Layer 10 of a small transformer language model trained on English Wikipedia (13 layers, counted from 0, width 96).
A neuron adds its activation times its output weights to the MLP's output. To switch it off is to set its activation to zero at one token and run the rest of the model.
A neuron's activation on a vector x is GELU(weights . x), where the dot is the dot product.

Input weights of the MLP neurons that the questions are about. A number n stands for (n - 128) times 0.0044.
n20: 111, 143, 161, 149, 141, 142, 102, 145, 152, 82, 159, 97, 75, 163, 127, 131, 163, 148, 167, 89, 141, 191, 119, 130, 90, 97, 148, 176, 101, 192, 144, 92, 108, 180, 64, 109, 141, 183, 201, 85, 150, 76, 203, 196, 150, 84, 171, 113, 107, 108, 83, 165, 162, 87, 157, 101, 97, 160, 68, 140, 154, 34, 140, 155, 190, 138, 104, 141, 143, 131, 158, 121, 142, 57, 163, 168, 133, 146, 194, 150, 159, 122, 117, 171, 80, 120, 149, 242, 40, 89, 157, 152, 140, 83, 52, 125
n27: 72, 116, 155, 155, 131, 147, 174, 55, 146, 171, 160, 111, 160, 115, 206, 134, 73, 115, 95, 151, 87, 159, 136, 108, 44, 129, 166, 157, 100, 209, 129, 215, 77, 134, 136, 158, 142, 46, 208, 36, 160, 92, 123, 110, 131, 157, 178, 137, 40, 83, 143, 156, 99, 87, 167, 197, 68, 84, 103, 155, 108, 147, 127, 93, 86, 135, 85, 205, 123, 168, 158, 155, 143, 101, 124, 161, 145, 43, 136, 105, 134, 105, 232, 145, 172, 122, 157, 140, 186, 92, 104, 187, 110, 97, 225, 183
n30: 119, 72, 98, 63, 147, 113, 146, 87, 71, 78, 130, 124, 166, 157, 90, 86, 60, 144, 136, 98, 46, 168, 27, 146, 88, 171, 94, 30, 151, 108, 135, 143, 126, 112, 158, 94, 136, 100, 180, 111, 160, 138, 138, 174, 158, 113, 110, 142, 124, 114, 167, 97, 41, 181, 145, 188, 116, 122, 72, 128, 134, 157, 130, 118, 133, 133, 63, 163, 175, 203, 118, 157, 114, 119, 142, 158, 192, 29, 151, 85, 96, 189, 102, 121, 134, 50, 181, 162, 156, 86, 205, 182, 106, 85, 157, 123
n37: 135, 132, 113, 190, 122, 82, 113, 99, 73, 200, 165, 124, 115, 152, 180, 144, 175, 122, 88, 131, 112, 174, 143, 163, 104, 152, 203, 159, 143, 102, 97, 107, 168, 192, 145, 80, 147, 174, 192, 82, 89, 163, 100, 183, 119, 100, 138, 60, 83, 188, 133, 192, 102, 132, 93, 131, 119, 146, 158, 75, 99, 135, 80, 112, 81, 78, 170, 177, 148, 112, 181, 109, 161, 131, 168, 127, 131, 71, 106, 168, 126, 165, 119, 124, 117, 190, 117, 153, 124, 82, 121, 197, 177, 135, 215, 167
n56: 164, 53, 176, 146, 135, 95, 130, 106, 134, 75, 141, 153, 123, 150, 150, 191, 116, 125, 161, 90, 95, 182, 166, 142, 155, 115, 154, 180, 172, 90, 129, 150, 144, 118, 53, 132, 78, 102, 161, 160, 105, 155, 241, 105, 143, 69, 94, 57, 90, 146, 193, 45, 112, 56, 142, 138, 159, 125, 145, 121, 148, 109, 122, 108, 100, 169, 87, 213, 101, 168, 168, 88, 120, 86, 205, 152, 91, 121, 161, 121, 150, 99, 130, 137, 78, 229, 197, 159, 149, 182, 160, 101, 136, 93, 134, 181
n82: 172, 140, 117, 111, 204, 100, 123, 147, 155, 148, 87, 207, 173, 147, 124, 234, 107, 95, 125, 154, 127, 115, 124, 148, 192, 102, 128, 142, 115, 81, 87, 159, 138, 123, 165, 138, 114, 124, 119, 110, 158, 140, 194, 155, 119, 86, 106, 156, 139, 131, 167, 95, 172, 113, 118, 147, 113, 139, 88, 186, 50, 61, 178, 68, 173, 145, 87, 153, 126, 91, 151, 88, 211, 113, 187, 192, 113, 139, 126, 129, 171, 187, 129, 58, 131, 124, 157, 148, 171, 187, 89, 153, 98, 119, 175, 120
n101: 171, 133, 143, 156, 146, 81, 110, 113, 166, 170, 75, 138, 169, 190, 109, 110, 106, 120, 160, 201, 110, 156, 117, 124, 98, 69, 79, 240, 172, 149, 99, 122, 107, 35, 75, 44, 124, 145, 74, 70, 111, 169, 174, 141, 152, 105, 115, 89, 102, 88, 151, 119, 173, 102, 117, 147, 96, 138, 84, 117, 112, 106, 187, 93, 127, 207, 61, 141, 194, 118, 100, 141, 69, 54, 147, 84, 129, 145, 119, 126, 110, 160, 120, 91, 133, 115, 148, 166, 143, 97, 134, 90, 159, 50, 114, 132
n172: 115, 49, 166, 131, 100, 143, 139, 124, 187, 123, 125, 157, 170, 162, 65, 133, 84, 105, 184, 61, 130, 135, 105, 145, 83, 167, 209, 137, 82, 173, 184, 137, 105, 84, 169, 219, 148, 162, 177, 142, 182, 127, 163, 138, 89, 144, 128, 111, 74, 79, 142, 159, 99, 121, 177, 96, 168, 144, 228, 93, 142, 94, 224, 151, 54, 91, 50, 174, 137, 93, 157, 168, 72, 64, 127, 142, 138, 143, 151, 89, 127, 131, 142, 67, 131, 167, 123, 173, 168, 168, 181, 165, 143, 78, 122, 34
n189: 185, 140, 121, 114, 89, 148, 170, 122, 161, 103, 157, 200, 170, 169, 77, 144, 88, 153, 76, 69, 79, 187, 111, 161, 82, 99, 177, 145, 89, 236, 155, 139, 162, 132, 127, 152, 167, 149, 156, 136, 71, 116, 109, 133, 118, 158, 143, 98, 75, 118, 183, 192, 135, 158, 168, 130, 150, 145, 102, 148, 152, 132, 124, 134, 86, 138, 114, 89, 250, 133, 113, 148, 112, 145, 61, 123, 48, 57, 168, 116, 164, 186, 122, 158, 172, 86, 88, 192, 145, 195, 189, 99, 128, 64, 141, 95

Output weights of the MLP neurons that the questions are about. A number n stands for (n - 128) times 0.0057.
n20: 132, 114, 110, 158, 149, 163, 127, 111, 101, 121, 82, 119, 111, 136, 142, 105, 102, 163, 63, 124, 163, 153, 140, 112, 103, 119, 125, 58, 124, 142, 113, 33, 138, 138, 126, 186, 125, 206, 123, 151, 130, 153, 79, 91, 115, 87, 173, 150, 130, 109, 124, 112, 115, 177, 173, 144, 104, 153, 163, 156, 160, 118, 126, 113, 128, 73, 93, 148, 109, 88, 159, 147, 90, 165, 112, 124, 140, 92, 118, 135, 149, 146, 94, 53, 158, 136, 129, 52, 114, 92, 163, 133, 151, 139, 120, 168
n27: 157, 196, 118, 102, 88, 117, 105, 91, 116, 125, 119, 122, 123, 109, 92, 213, 131, 135, 123, 158, 103, 79, 131, 112, 112, 112, 112, 181, 136, 134, 7, 110, 165, 145, 154, 117, 123, 74, 120, 160, 90, 99, 107, 140, 87, 172, 120, 155, 104, 154, 170, 111, 151, 98, 109, 118, 93, 93, 79, 130, 143, 136, 32, 131, 117, 163, 109, 99, 168, 111, 125, 101, 146, 162, 107, 143, 111, 187, 127, 156, 69, 128, 92, 153, 120, 118, 103, 133, 87, 142, 138, 164, 136, 135, 119, 140
n30: 134, 140, 108, 82, 90, 182, 127, 145, 130, 153, 144, 166, 131, 149, 96, 97, 167, 95, 170, 109, 124, 111, 134, 152, 109, 115, 135, 156, 160, 175, 32, 143, 68, 130, 47, 148, 110, 137, 125, 106, 116, 111, 152, 159, 111, 150, 140, 146, 179, 118, 125, 121, 151, 155, 231, 87, 131, 154, 178, 123, 133, 129, 148, 121, 138, 145, 157, 153, 160, 154, 129, 136, 132, 174, 164, 149, 141, 193, 124, 162, 164, 142, 118, 119, 123, 116, 118, 166, 124, 109, 95, 106, 161, 93, 154, 142
n37: 145, 140, 129, 88, 131, 155, 123, 146, 126, 111, 125, 95, 154, 83, 78, 133, 139, 119, 154, 167, 140, 117, 129, 173, 120, 143, 160, 154, 131, 132, 37, 152, 110, 70, 134, 132, 155, 124, 111, 140, 122, 117, 178, 111, 121, 124, 150, 123, 96, 73, 156, 134, 139, 184, 88, 91, 142, 141, 108, 132, 122, 140, 130, 133, 161, 156, 97, 147, 130, 138, 93, 142, 107, 191, 170, 118, 140, 122, 127, 95, 120, 78, 150, 141, 118, 125, 126, 170, 127, 148, 138, 103, 104, 145, 143, 154
n56: 106, 70, 128, 111, 162, 95, 119, 136, 130, 154, 141, 99, 135, 146, 81, 119, 159, 160, 72, 64, 108, 119, 163, 142, 144, 122, 141, 165, 98, 118, 148, 124, 146, 123, 101, 152, 150, 136, 104, 134, 109, 118, 97, 83, 139, 120, 136, 137, 129, 137, 97, 102, 172, 137, 151, 137, 179, 85, 148, 142, 159, 142, 162, 107, 121, 137, 125, 134, 130, 118, 78, 117, 161, 171, 112, 199, 103, 78, 140, 146, 151, 120, 188, 119, 95, 158, 105, 234, 103, 154, 212, 152, 128, 155, 95, 179
n82: 89, 112, 105, 89, 110, 108, 120, 176, 138, 103, 176, 99, 99, 92, 92, 131, 126, 103, 94, 144, 147, 160, 95, 108, 139, 138, 95, 144, 156, 156, 182, 125, 93, 154, 109, 171, 133, 86, 140, 107, 68, 145, 125, 143, 109, 129, 100, 174, 125, 108, 173, 170, 140, 108, 66, 172, 133, 122, 191, 147, 152, 95, 149, 154, 96, 88, 175, 134, 95, 86, 87, 106, 189, 60, 168, 156, 128, 145, 80, 145, 140, 116, 145, 123, 147, 100, 174, 118, 180, 112, 116, 98, 149, 87, 109, 97
n101: 119, 131, 108, 133, 107, 124, 140, 139, 130, 121, 160, 103, 148, 76, 171, 83, 141, 172, 136, 42, 72, 177, 140, 183, 132, 116, 135, 95, 150, 161, 171, 90, 137, 172, 150, 120, 143, 65, 183, 128, 167, 178, 68, 130, 138, 128, 110, 92, 168, 157, 190, 127, 138, 124, 97, 143, 136, 110, 84, 158, 142, 129, 157, 137, 129, 80, 126, 136, 72, 124, 135, 142, 185, 56, 136, 108, 128, 100, 135, 191, 88, 120, 130, 166, 114, 116, 146, 143, 111, 139, 100, 102, 126, 175, 90, 135
n172: 159, 154, 131, 107, 135, 113, 90, 112, 116, 157, 161, 126, 151, 99, 155, 113, 111, 149, 78, 124, 126, 181, 89, 103, 163, 95, 120, 149, 144, 137, 106, 98, 127, 98, 131, 62, 93, 87, 88, 113, 100, 156, 91, 161, 157, 84, 178, 91, 156, 149, 89, 121, 141, 106, 140, 160, 120, 128, 46, 140, 100, 97, 68, 90, 187, 123, 163, 95, 104, 124, 124, 159, 132, 237, 135, 142, 95, 118, 95, 133, 138, 112, 150, 105, 147, 99, 146, 186, 98, 119, 102, 112, 117, 158, 183, 184
n189: 120, 121, 120, 161, 137, 166, 112, 133, 158, 135, 156, 118, 104, 98, 124, 225, 134, 55, 113, 81, 183, 158, 111, 87, 176, 91, 133, 152, 130, 74, 123, 168, 124, 127, 110, 103, 110, 113, 68, 153, 125, 116, 171, 101, 142, 98, 182, 86, 153, 150, 143, 157, 117, 129, 162, 110, 86, 62, 161, 153, 136, 126, 163, 123, 125, 107, 152, 98, 152, 102, 81, 105, 111, 152, 146, 130, 136, 138, 90, 117, 120, 118, 154, 66, 123, 112, 138, 174, 151, 148, 129, 95, 147, 115, 70, 170

Each question names a token from some text and the token that comes next. It shows the vector x that enters the MLP there. A number n stands for (n - 128) times 0.036.

Then comes g, the gradient of the next token's log-probability with respect to the MLP's output, scaled to length 1. A neuron's effect is roughly proportional to its activation times (output weights . g). A number n stands for (n - 128) times 0.0033.

"”", then " and"
x: 129, 128, 144, 153, 148, 104, 110, 106, 125, 122, 106, 116, 117, 121, 140, 86, 145, 108, 117, 126, 121, 114, 106, 129, 111, 138, 100, 133, 127, 115, 200, 124, 138, 141, 139, 129, 106, 117, 117, 115, 139, 138, 180, 112, 126, 124, 152, 105, 185, 129, 139, 131, 139, 119, 64, 109, 122, 115, 98, 133, 151, 139, 138, 121, 138, 130, 110, 129, 139, 127, 126, 130, 143, 143, 115, 96, 140, 133, 156, 114, 126, 168, 142, 135, 107, 117, 123, 126, 131, 118, 111, 148, 137, 119, 132, 84
g: 101, 142, 84, 109, 167, 166, 108, 106, 143, 185, 164, 133, 144, 141, 130, 118, 114, 160, 108, 100, 205, 119, 103, 128, 88, 98, 106, 130, 122, 146, 117, 130, 132, 118, 130, 64, 121, 126, 130, 157, 179, 174, 153, 134, 161, 68, 113, 134, 137, 184, 132, 172, 90, 136, 126, 126, 158, 109, 56, 119, 126, 150, 215, 101, 126, 61, 133, 152, 85, 126, 155, 133, 171, 142, 114, 142, 169, 134, 115, 168, 90, 77, 121, 139, 95, 139, 180, 155, 135, 113, 178, 119, 108, 93, 174, 104
Switching off which neuron hurts the next token most? n101

",", then " leaving"
x: 119, 146, 123, 129, 137, 109, 123, 127, 133, 124, 123, 134, 132, 142, 131, 73, 122, 109, 120, 129, 133, 138, 117, 125, 134, 127, 144, 123, 127, 129, 227, 149, 132, 137, 137, 113, 100, 102, 138, 126, 128, 128, 138, 145, 140, 112, 127, 140, 137, 141, 134, 138, 121, 137, 69, 144, 112, 138, 145, 121, 119, 132, 111, 106, 127, 111, 110, 160, 151, 125, 138, 124, 135, 140, 114, 145, 135, 127, 108, 136, 116, 126, 125, 145, 120, 129, 132, 126, 123, 109, 149, 116, 128, 111, 139, 132
g: 131, 104, 130, 146, 166, 147, 167, 147, 143, 179, 152, 120, 165, 170, 133, 147, 126, 178, 116, 151, 137, 121, 113, 115, 84, 146, 144, 107, 217, 154, 157, 140, 63, 117, 173, 192, 198, 129, 152, 130, 96, 118, 91, 178, 121, 127, 101, 187, 123, 143, 159, 100, 182, 129, 140, 154, 189, 132, 130, 162, 124, 204, 153, 123, 103, 92, 153, 83, 109, 128, 115, 80, 117, 144, 95, 157, 140, 165, 161, 142, 125, 140, 103, 192, 138, 110, 142, 135, 131, 127, 152, 137, 108, 88, 148, 106
Switching off which neuron hurts the next token most? n30

" years", then " earlier"
x: 110, 140, 130, 136, 132, 126, 132, 117, 118, 113, 127, 151, 144, 133, 138, 94, 137, 152, 91, 122, 107, 141, 106, 132, 129, 146, 136, 133, 101, 136, 201, 136, 149, 150, 135, 113, 106, 133, 122, 137, 122, 136, 172, 162, 152, 111, 119, 130, 110, 134, 116, 134, 140, 82, 91, 121, 140, 124, 134, 137, 127, 172, 170, 132, 138, 176, 106, 101, 102, 129, 146, 89, 104, 146, 77, 85, 143, 131, 144, 117, 150, 160, 99, 118, 100, 134, 107, 118, 109, 123, 137, 132, 127, 122, 109, 164
g: 76, 130, 135, 107, 93, 157, 132, 150, 149, 133, 163, 170, 104, 106, 148, 108, 134, 114, 123, 147, 149, 137, 152, 114, 130, 135, 138, 180, 102, 86, 116, 166, 98, 83, 84, 72, 137, 136, 109, 141, 121, 107, 136, 120, 121, 76, 152, 118, 136, 129, 129, 151, 146, 156, 127, 157, 110, 161, 132, 77, 87, 168, 138, 167, 89, 151, 126, 117, 102, 77, 186, 143, 85, 87, 117, 167, 141, 112, 122, 72, 109, 135, 132, 74, 176, 146, 87, 112, 183, 126, 90, 47, 124, 114, 129, 232
Switching off which neuron hurts the next token most? n189

" |", then " 1"
x: 129, 133, 123, 132, 129, 120, 104, 133, 135, 120, 117, 128, 136, 132, 115, 116, 139, 123, 119, 172, 139, 127, 132, 135, 140, 155, 130, 117, 107, 119, 142, 122, 104, 151, 139, 113, 134, 142, 145, 132, 127, 137, 137, 125, 138, 128, 140, 141, 116, 127, 129, 100, 129, 116, 7, 128, 111, 129, 156, 116, 124, 118, 92, 106, 146, 120, 108, 123, 108, 121, 135, 130, 146, 149, 115, 160, 146, 149, 131, 107, 154, 122, 145, 123, 116, 117, 113, 112, 113, 144, 128, 128, 128, 149, 132, 164
g: 157, 175, 131, 162, 113, 112, 156, 178, 92, 131, 185, 105, 97, 151, 113, 134, 136, 132, 124, 174, 165, 85, 109, 154, 147, 151, 122, 148, 132, 157, 151, 97, 129, 133, 144, 118, 82, 120, 106, 127, 138, 155, 144, 162, 126, 64, 49, 184, 148, 76, 137, 101, 123, 95, 121, 115, 128, 164, 157, 86, 81, 93, 123, 88, 106, 118, 154, 124, 156, 137, 53, 48, 141, 134, 145, 104, 61, 99, 138, 129, 134, 137, 152, 99, 193, 121, 158, 94, 175, 114, 114, 150, 149, 157, 97, 131
Switching off which neuron hurts the next token most? n82

".", then " Carl"
x: 135, 139, 116, 125, 145, 105, 128, 117, 128, 121, 138, 128, 146, 133, 115, 95, 123, 109, 119, 132, 125, 141, 119, 140, 135, 125, 146, 133, 126, 135, 217, 148, 132, 131, 143, 116, 118, 91, 156, 123, 129, 126, 135, 140, 130, 116, 139, 130, 128, 137, 141, 153, 128, 129, 61, 155, 116, 129, 151, 118, 122, 124, 81, 117, 122, 127, 114, 167, 151, 133, 142, 126, 127, 165, 104, 137, 127, 123, 124, 128, 116, 132, 123, 140, 130, 128, 121, 146, 125, 96, 143, 130, 128, 113, 151, 142
g: 108, 115, 130, 154, 132, 97, 58, 124, 144, 226, 108, 98, 136, 168, 175, 136, 83, 79, 130, 101, 139, 94, 107, 103, 121, 92, 130, 99, 129, 131, 126, 166, 107, 109, 152, 71, 125, 156, 133, 106, 124, 101, 114, 139, 178, 100, 149, 67, 150, 155, 132, 123, 100, 145, 98, 93, 155, 157, 167, 201, 119, 147, 154, 160, 172, 130, 162, 81, 105, 95, 110, 163, 90, 142, 133, 173, 130, 101, 91, 106, 115, 136, 132, 109, 116, 135, 134, 167, 162, 113, 135, 57, 124, 86, 71, 139
Which neuron, switched off, raises the next token's probability most? n27

" under", then "grad"
x: 142, 105, 107, 104, 140, 146, 117, 126, 117, 109, 138, 148, 146, 112, 146, 142, 128, 105, 102, 127, 144, 108, 100, 163, 125, 146, 148, 129, 117, 126, 194, 135, 116, 123, 144, 121, 126, 116, 82, 127, 98, 134, 126, 151, 117, 109, 112, 116, 172, 133, 128, 93, 145, 114, 65, 133, 122, 142, 128, 132, 117, 172, 151, 147, 107, 151, 103, 118, 122, 133, 150, 123, 150, 91, 105, 108, 123, 116, 121, 119, 136, 122, 110, 138, 117, 135, 124, 128, 152, 153, 115, 112, 163, 112, 129, 171
g: 124, 104, 182, 115, 174, 185, 56, 134, 89, 119, 113, 137, 173, 89, 152, 121, 95, 182, 120, 116, 135, 154, 137, 152, 108, 109, 152, 113, 161, 143, 127, 117, 143, 148, 174, 83, 34, 97, 129, 131, 125, 133, 130, 100, 156, 118, 127, 147, 135, 91, 93, 137, 156, 151, 142, 158, 163, 159, 124, 168, 144, 130, 166, 44, 122, 136, 74, 105, 73, 98, 101, 149, 154, 143, 114, 137, 64, 142, 74, 180, 152, 103, 104, 172, 100, 135, 149, 103, 115, 144, 156, 156, 134, 137, 133, 93
Switching off which neuron hurts the next token most? n56

" doctor", then "ate"
x: 123, 133, 121, 124, 150, 112, 129, 117, 92, 123, 111, 82, 86, 164, 120, 111, 120, 95, 168, 151, 158, 139, 130, 151, 100, 123, 125, 131, 158, 143, 176, 100, 131, 149, 146, 156, 126, 154, 157, 92, 146, 110, 140, 115, 148, 146, 116, 109, 153, 125, 128, 128, 148, 113, 60, 101, 130, 136, 110, 129, 152, 127, 178, 135, 146, 139, 148, 121, 135, 138, 130, 125, 151, 99, 122, 86, 170, 121, 115, 136, 116, 162, 121, 133, 121, 138, 117, 150, 154, 108, 143, 150, 93, 149, 130, 123
g: 194, 125, 95, 155, 119, 109, 101, 127, 95, 135, 46, 95, 102, 84, 107, 159, 113, 103, 102, 135, 131, 209, 168, 145, 101, 100, 184, 189, 170, 139, 118, 84, 118, 164, 119, 143, 114, 157, 136, 128, 99, 58, 155, 176, 120, 126, 138, 120, 119, 126, 105, 109, 121, 87, 131, 104, 114, 153, 129, 107, 146, 95, 124, 105, 65, 68, 128, 128, 75, 145, 145, 156, 138, 146, 139, 130, 128, 122, 77, 93, 120, 36, 181, 139, 104, 130, 152, 115, 106, 125, 143, 119, 126, 139, 111, 97
Switching off which neuron hurts the next token most? n20

"|", then "-"
x: 144, 144, 134, 100, 116, 108, 129, 132, 120, 142, 122, 120, 141, 117, 94, 125, 144, 92, 112, 126, 149, 132, 153, 126, 123, 141, 117, 118, 112, 111, 151, 121, 162, 120, 144, 140, 135, 106, 109, 153, 109, 98, 149, 102, 150, 132, 139, 147, 128, 152, 131, 97, 153, 87, 29, 122, 114, 142, 135, 144, 146, 122, 70, 132, 132, 121, 91, 151, 106, 126, 126, 133, 164, 145, 116, 104, 111, 101, 134, 100, 150, 123, 115, 153, 106, 144, 123, 136, 122, 145, 132, 122, 135, 131, 102, 148
g: 164, 94, 119, 115, 216, 99, 119, 143, 114, 119, 124, 132, 110, 152, 125, 124, 133, 100, 124, 115, 139, 110, 107, 173, 125, 111, 140, 109, 129, 134, 112, 141, 165, 65, 142, 82, 117, 98, 117, 155, 114, 177, 124, 111, 170, 43, 106, 130, 108, 83, 67, 106, 100, 143, 149, 88, 124, 182, 104, 121, 140, 152, 174, 153, 74, 127, 133, 197, 114, 124, 123, 144, 110, 117, 143, 138, 73, 55, 83, 126, 141, 138, 139, 102, 134, 184, 148, 126, 151, 113, 149, 38, 119, 143, 89, 112
Switching off which neuron hurts the next token most? n56

"|", then " 20"
x: 134, 136, 124, 108, 144, 137, 115, 129, 125, 134, 119, 108, 122, 149, 162, 114, 131, 112, 114, 139, 133, 157, 123, 127, 138, 125, 141, 121, 118, 136, 127, 113, 152, 107, 119, 125, 119, 110, 137, 122, 146, 120, 151, 84, 137, 122, 136, 131, 130, 140, 140, 97, 123, 97, 9, 133, 123, 126, 156, 130, 119, 143, 64, 159, 126, 139, 130, 138, 121, 139, 116, 125, 142, 130, 114, 166, 117, 128, 129, 112, 126, 127, 120, 113, 135, 120, 142, 113, 102, 130, 117, 112, 123, 142, 130, 131
g: 173, 57, 157, 99, 130, 71, 84, 136, 126, 141, 139, 132, 130, 115, 139, 142, 127, 81, 166, 137, 161, 93, 101, 104, 136, 158, 104, 131, 121, 136, 161, 102, 51, 121, 109, 114, 175, 136, 138, 114, 112, 124, 101, 141, 154, 107, 120, 149, 129, 103, 106, 133, 115, 68, 143, 160, 172, 122, 161, 20, 55, 164, 151, 136, 150, 124, 79, 109, 140, 137, 177, 124, 139, 134, 135, 103, 96, 180, 127, 103, 98, 108, 167, 132, 115, 166, 127, 110, 89, 148, 140, 125, 169, 103, 76, 185
Switching off which neuron hurts the next token most? n56

" |", then " B"
x: 147, 147, 134, 94, 126, 121, 85, 136, 145, 131, 125, 120, 127, 144, 134, 108, 120, 91, 126, 141, 130, 146, 119, 128, 123, 126, 138, 127, 120, 124, 132, 132, 110, 116, 119, 132, 101, 123, 133, 134, 134, 138, 136, 145, 147, 114, 129, 136, 136, 116, 147, 101, 137, 124, 15, 117, 127, 131, 158, 122, 115, 128, 84, 148, 160, 120, 148, 121, 98, 132, 115, 126, 152, 140, 123, 163, 148, 140, 115, 109, 123, 101, 121, 124, 128, 109, 113, 120, 127, 122, 118, 104, 105, 150, 147, 172
g: 117, 104, 98, 110, 92, 159, 144, 162, 151, 122, 129, 81, 102, 134, 92, 115, 106, 100, 115, 164, 136, 123, 111, 125, 126, 133, 129, 109, 117, 127, 117, 204, 197, 148, 156, 118, 64, 109, 73, 176, 95, 161, 172, 173, 91, 178, 158, 136, 150, 129, 71, 149, 99, 156, 102, 145, 82, 86, 140, 146, 157, 126, 129, 56, 94, 148, 170, 123, 97, 139, 102, 93, 147, 116, 79, 118, 123, 122, 119, 116, 174, 176, 137, 86, 172, 200, 121, 141, 131, 154, 150, 148, 118, 177, 150, 110
Switching off which neuron hurts the next token most? n82

" with", then " the"
x: 136, 116, 101, 133, 137, 113, 120, 114, 128, 135, 128, 145, 143, 128, 151, 148, 118, 126, 126, 115, 132, 117, 123, 141, 119, 137, 136, 115, 110, 132, 213, 160, 111, 132, 127, 137, 152, 118, 105, 139, 111, 120, 106, 146, 126, 107, 141, 142, 192, 136, 114, 124, 139, 116, 61, 120, 137, 122, 139, 137, 111, 133, 175, 123, 126, 141, 143, 134, 108, 122, 138, 131, 130, 119, 122, 155, 145, 133, 113, 113, 113, 127, 114, 110, 154, 126, 123, 133, 158, 131, 113, 120, 135, 125, 135, 136
g: 130, 117, 136, 76, 155, 156, 156, 157, 135, 117, 131, 171, 182, 120, 117, 150, 111, 124, 123, 122, 126, 148, 103, 148, 165, 138, 126, 210, 150, 176, 148, 124, 97, 139, 62, 122, 97, 83, 64, 98, 81, 122, 145, 81, 103, 81, 67, 149, 154, 107, 144, 143, 204, 113, 128, 177, 108, 82, 152, 79, 128, 121, 160, 131, 163, 63, 184, 156, 143, 95, 114, 141, 109, 154, 120, 146, 94, 99, 98, 142, 180, 162, 144, 135, 140, 109, 133, 125, 105, 108, 118, 165, 125, 78, 119, 113
Which two neurons, each switched off alone, lower its probability most, in order? n82, n172

"or", then " Res"
x: 129, 114, 136, 91, 129, 120, 155, 112, 107, 128, 142, 110, 138, 137, 92, 93, 124, 123, 116, 129, 146, 111, 119, 134, 124, 117, 112, 135, 136, 127, 157, 96, 123, 108, 117, 114, 120, 137, 118, 127, 80, 138, 143, 165, 127, 131, 118, 103, 214, 121, 114, 127, 124, 142, 55, 123, 135, 131, 121, 138, 129, 115, 110, 146, 117, 99, 137, 117, 117, 134, 120, 134, 119, 136, 127, 58, 111, 127, 117, 108, 111, 128, 117, 127, 149, 122, 131, 140, 125, 104, 150, 102, 84, 124, 126, 136
g: 125, 167, 117, 113, 134, 171, 170, 157, 135, 107, 102, 139, 89, 160, 165, 109, 106, 115, 158, 129, 111, 174, 126, 120, 128, 125, 114, 88, 174, 152, 119, 116, 141, 146, 80, 116, 159, 130, 141, 87, 142, 99, 132, 146, 108, 159, 165, 140, 154, 108, 118, 135, 91, 167, 101, 135, 82, 152, 58, 191, 95, 146, 112, 124, 173, 212, 137, 124, 130, 89, 164, 153, 166, 128, 177, 141, 159, 122, 147, 130, 164, 104, 116, 134, 158, 117, 193, 147, 182, 194, 132, 170, 160, 116, 132, 213
Which two neurons, each switched off alone, lower its probability most, in order? n30, n101

" attempts", then " to"
x: 136, 118, 125, 119, 106, 102, 91, 119, 147, 119, 112, 126, 154, 160, 148, 141, 146, 114, 129, 146, 132, 131, 173, 137, 127, 125, 167, 134, 149, 134, 194, 102, 121, 116, 136, 144, 151, 123, 143, 114, 126, 149, 139, 156, 136, 114, 121, 137, 159, 144, 118, 132, 99, 117, 69, 116, 151, 128, 147, 145, 131, 149, 163, 108, 119, 134, 141, 103, 136, 83, 145, 109, 145, 105, 127, 63, 152, 124, 131, 123, 126, 137, 130, 124, 100, 128, 142, 99, 125, 130, 140, 155, 141, 102, 150, 122
g: 138, 126, 140, 122, 72, 148, 151, 118, 108, 145, 173, 109, 139, 92, 160, 116, 146, 110, 108, 114, 113, 61, 154, 202, 124, 112, 180, 134, 146, 120, 106, 62, 157, 104, 153, 59, 126, 91, 105, 125, 130, 161, 146, 159, 184, 146, 110, 114, 104, 154, 77, 115, 100, 96, 157, 92, 154, 174, 113, 171, 175, 117, 111, 167, 85, 160, 162, 72, 102, 156, 138, 158, 84, 157, 98, 138, 112, 155, 107, 119, 120, 95, 140, 119, 94, 188, 108, 155, 104, 122, 118, 98, 97, 104, 182, 92
Which two neurons, each switched off alone, lower its probability most, in order? n172, n37

" 14", then "+"
x: 166, 139, 99, 146, 105, 113, 167, 137, 110, 76, 132, 127, 107, 137, 150, 59, 142, 153, 89, 157, 125, 115, 139, 160, 147, 127, 101, 152, 117, 161, 144, 146, 139, 128, 142, 142, 130, 148, 123, 136, 110, 135, 131, 119, 138, 114, 127, 151, 169, 128, 134, 133, 146, 132, 97, 115, 142, 115, 146, 93, 145, 120, 73, 128, 138, 140, 120, 88, 117, 131, 138, 98, 149, 157, 108, 162, 151, 150, 107, 120, 133, 130, 130, 141, 109, 145, 133, 86, 154, 135, 136, 131, 106, 164, 89, 84
g: 151, 87, 112, 165, 169, 103, 161, 94, 128, 127, 162, 155, 143, 169, 126, 104, 136, 169, 175, 132, 97, 144, 121, 139, 130, 185, 124, 146, 131, 143, 124, 121, 106, 91, 76, 97, 127, 133, 201, 171, 163, 137, 170, 120, 125, 100, 105, 150, 106, 105, 122, 92, 107, 144, 154, 147, 148, 178, 71, 193, 165, 134, 153, 110, 100, 75, 90, 185, 155, 163, 169, 114, 106, 126, 148, 100, 116, 139, 181, 128, 188, 125, 111, 86, 116, 144, 140, 88, 127, 170, 97, 57, 109, 85, 122, 103
Switching off which neuron hurts the next token most? n189

" the", then " others"
x: 118, 118, 135, 120, 129, 119, 123, 134, 121, 133, 120, 131, 118, 131, 124, 29, 115, 119, 160, 127, 135, 129, 127, 105, 136, 131, 148, 117, 125, 131, 187, 125, 110, 114, 129, 135, 140, 130, 146, 131, 125, 120, 110, 113, 121, 126, 156, 109, 141, 125, 120, 139, 108, 157, 56, 131, 132, 145, 148, 138, 122, 124, 137, 135, 104, 138, 123, 113, 127, 125, 128, 134, 109, 96, 128, 141, 122, 136, 132, 119, 118, 133, 148, 127, 137, 130, 136, 130, 133, 130, 120, 130, 133, 116, 117, 130
g: 146, 96, 116, 160, 169, 120, 116, 138, 78, 129, 157, 136, 135, 101, 109, 137, 134, 135, 174, 104, 180, 111, 205, 114, 112, 132, 182, 178, 173, 107, 121, 178, 114, 109, 80, 130, 72, 127, 121, 149, 49, 72, 114, 147, 129, 101, 192, 164, 127, 156, 177, 156, 189, 144, 153, 98, 133, 122, 94, 135, 166, 98, 129, 110, 156, 148, 151, 108, 87, 134, 98, 99, 102, 132, 143, 153, 160, 87, 146, 124, 108, 151, 165, 182, 135, 79, 106, 134, 157, 95, 132, 102, 109, 126, 135, 179
Which two neurons, each switched off alone, lower its probability most, in order? n172, n30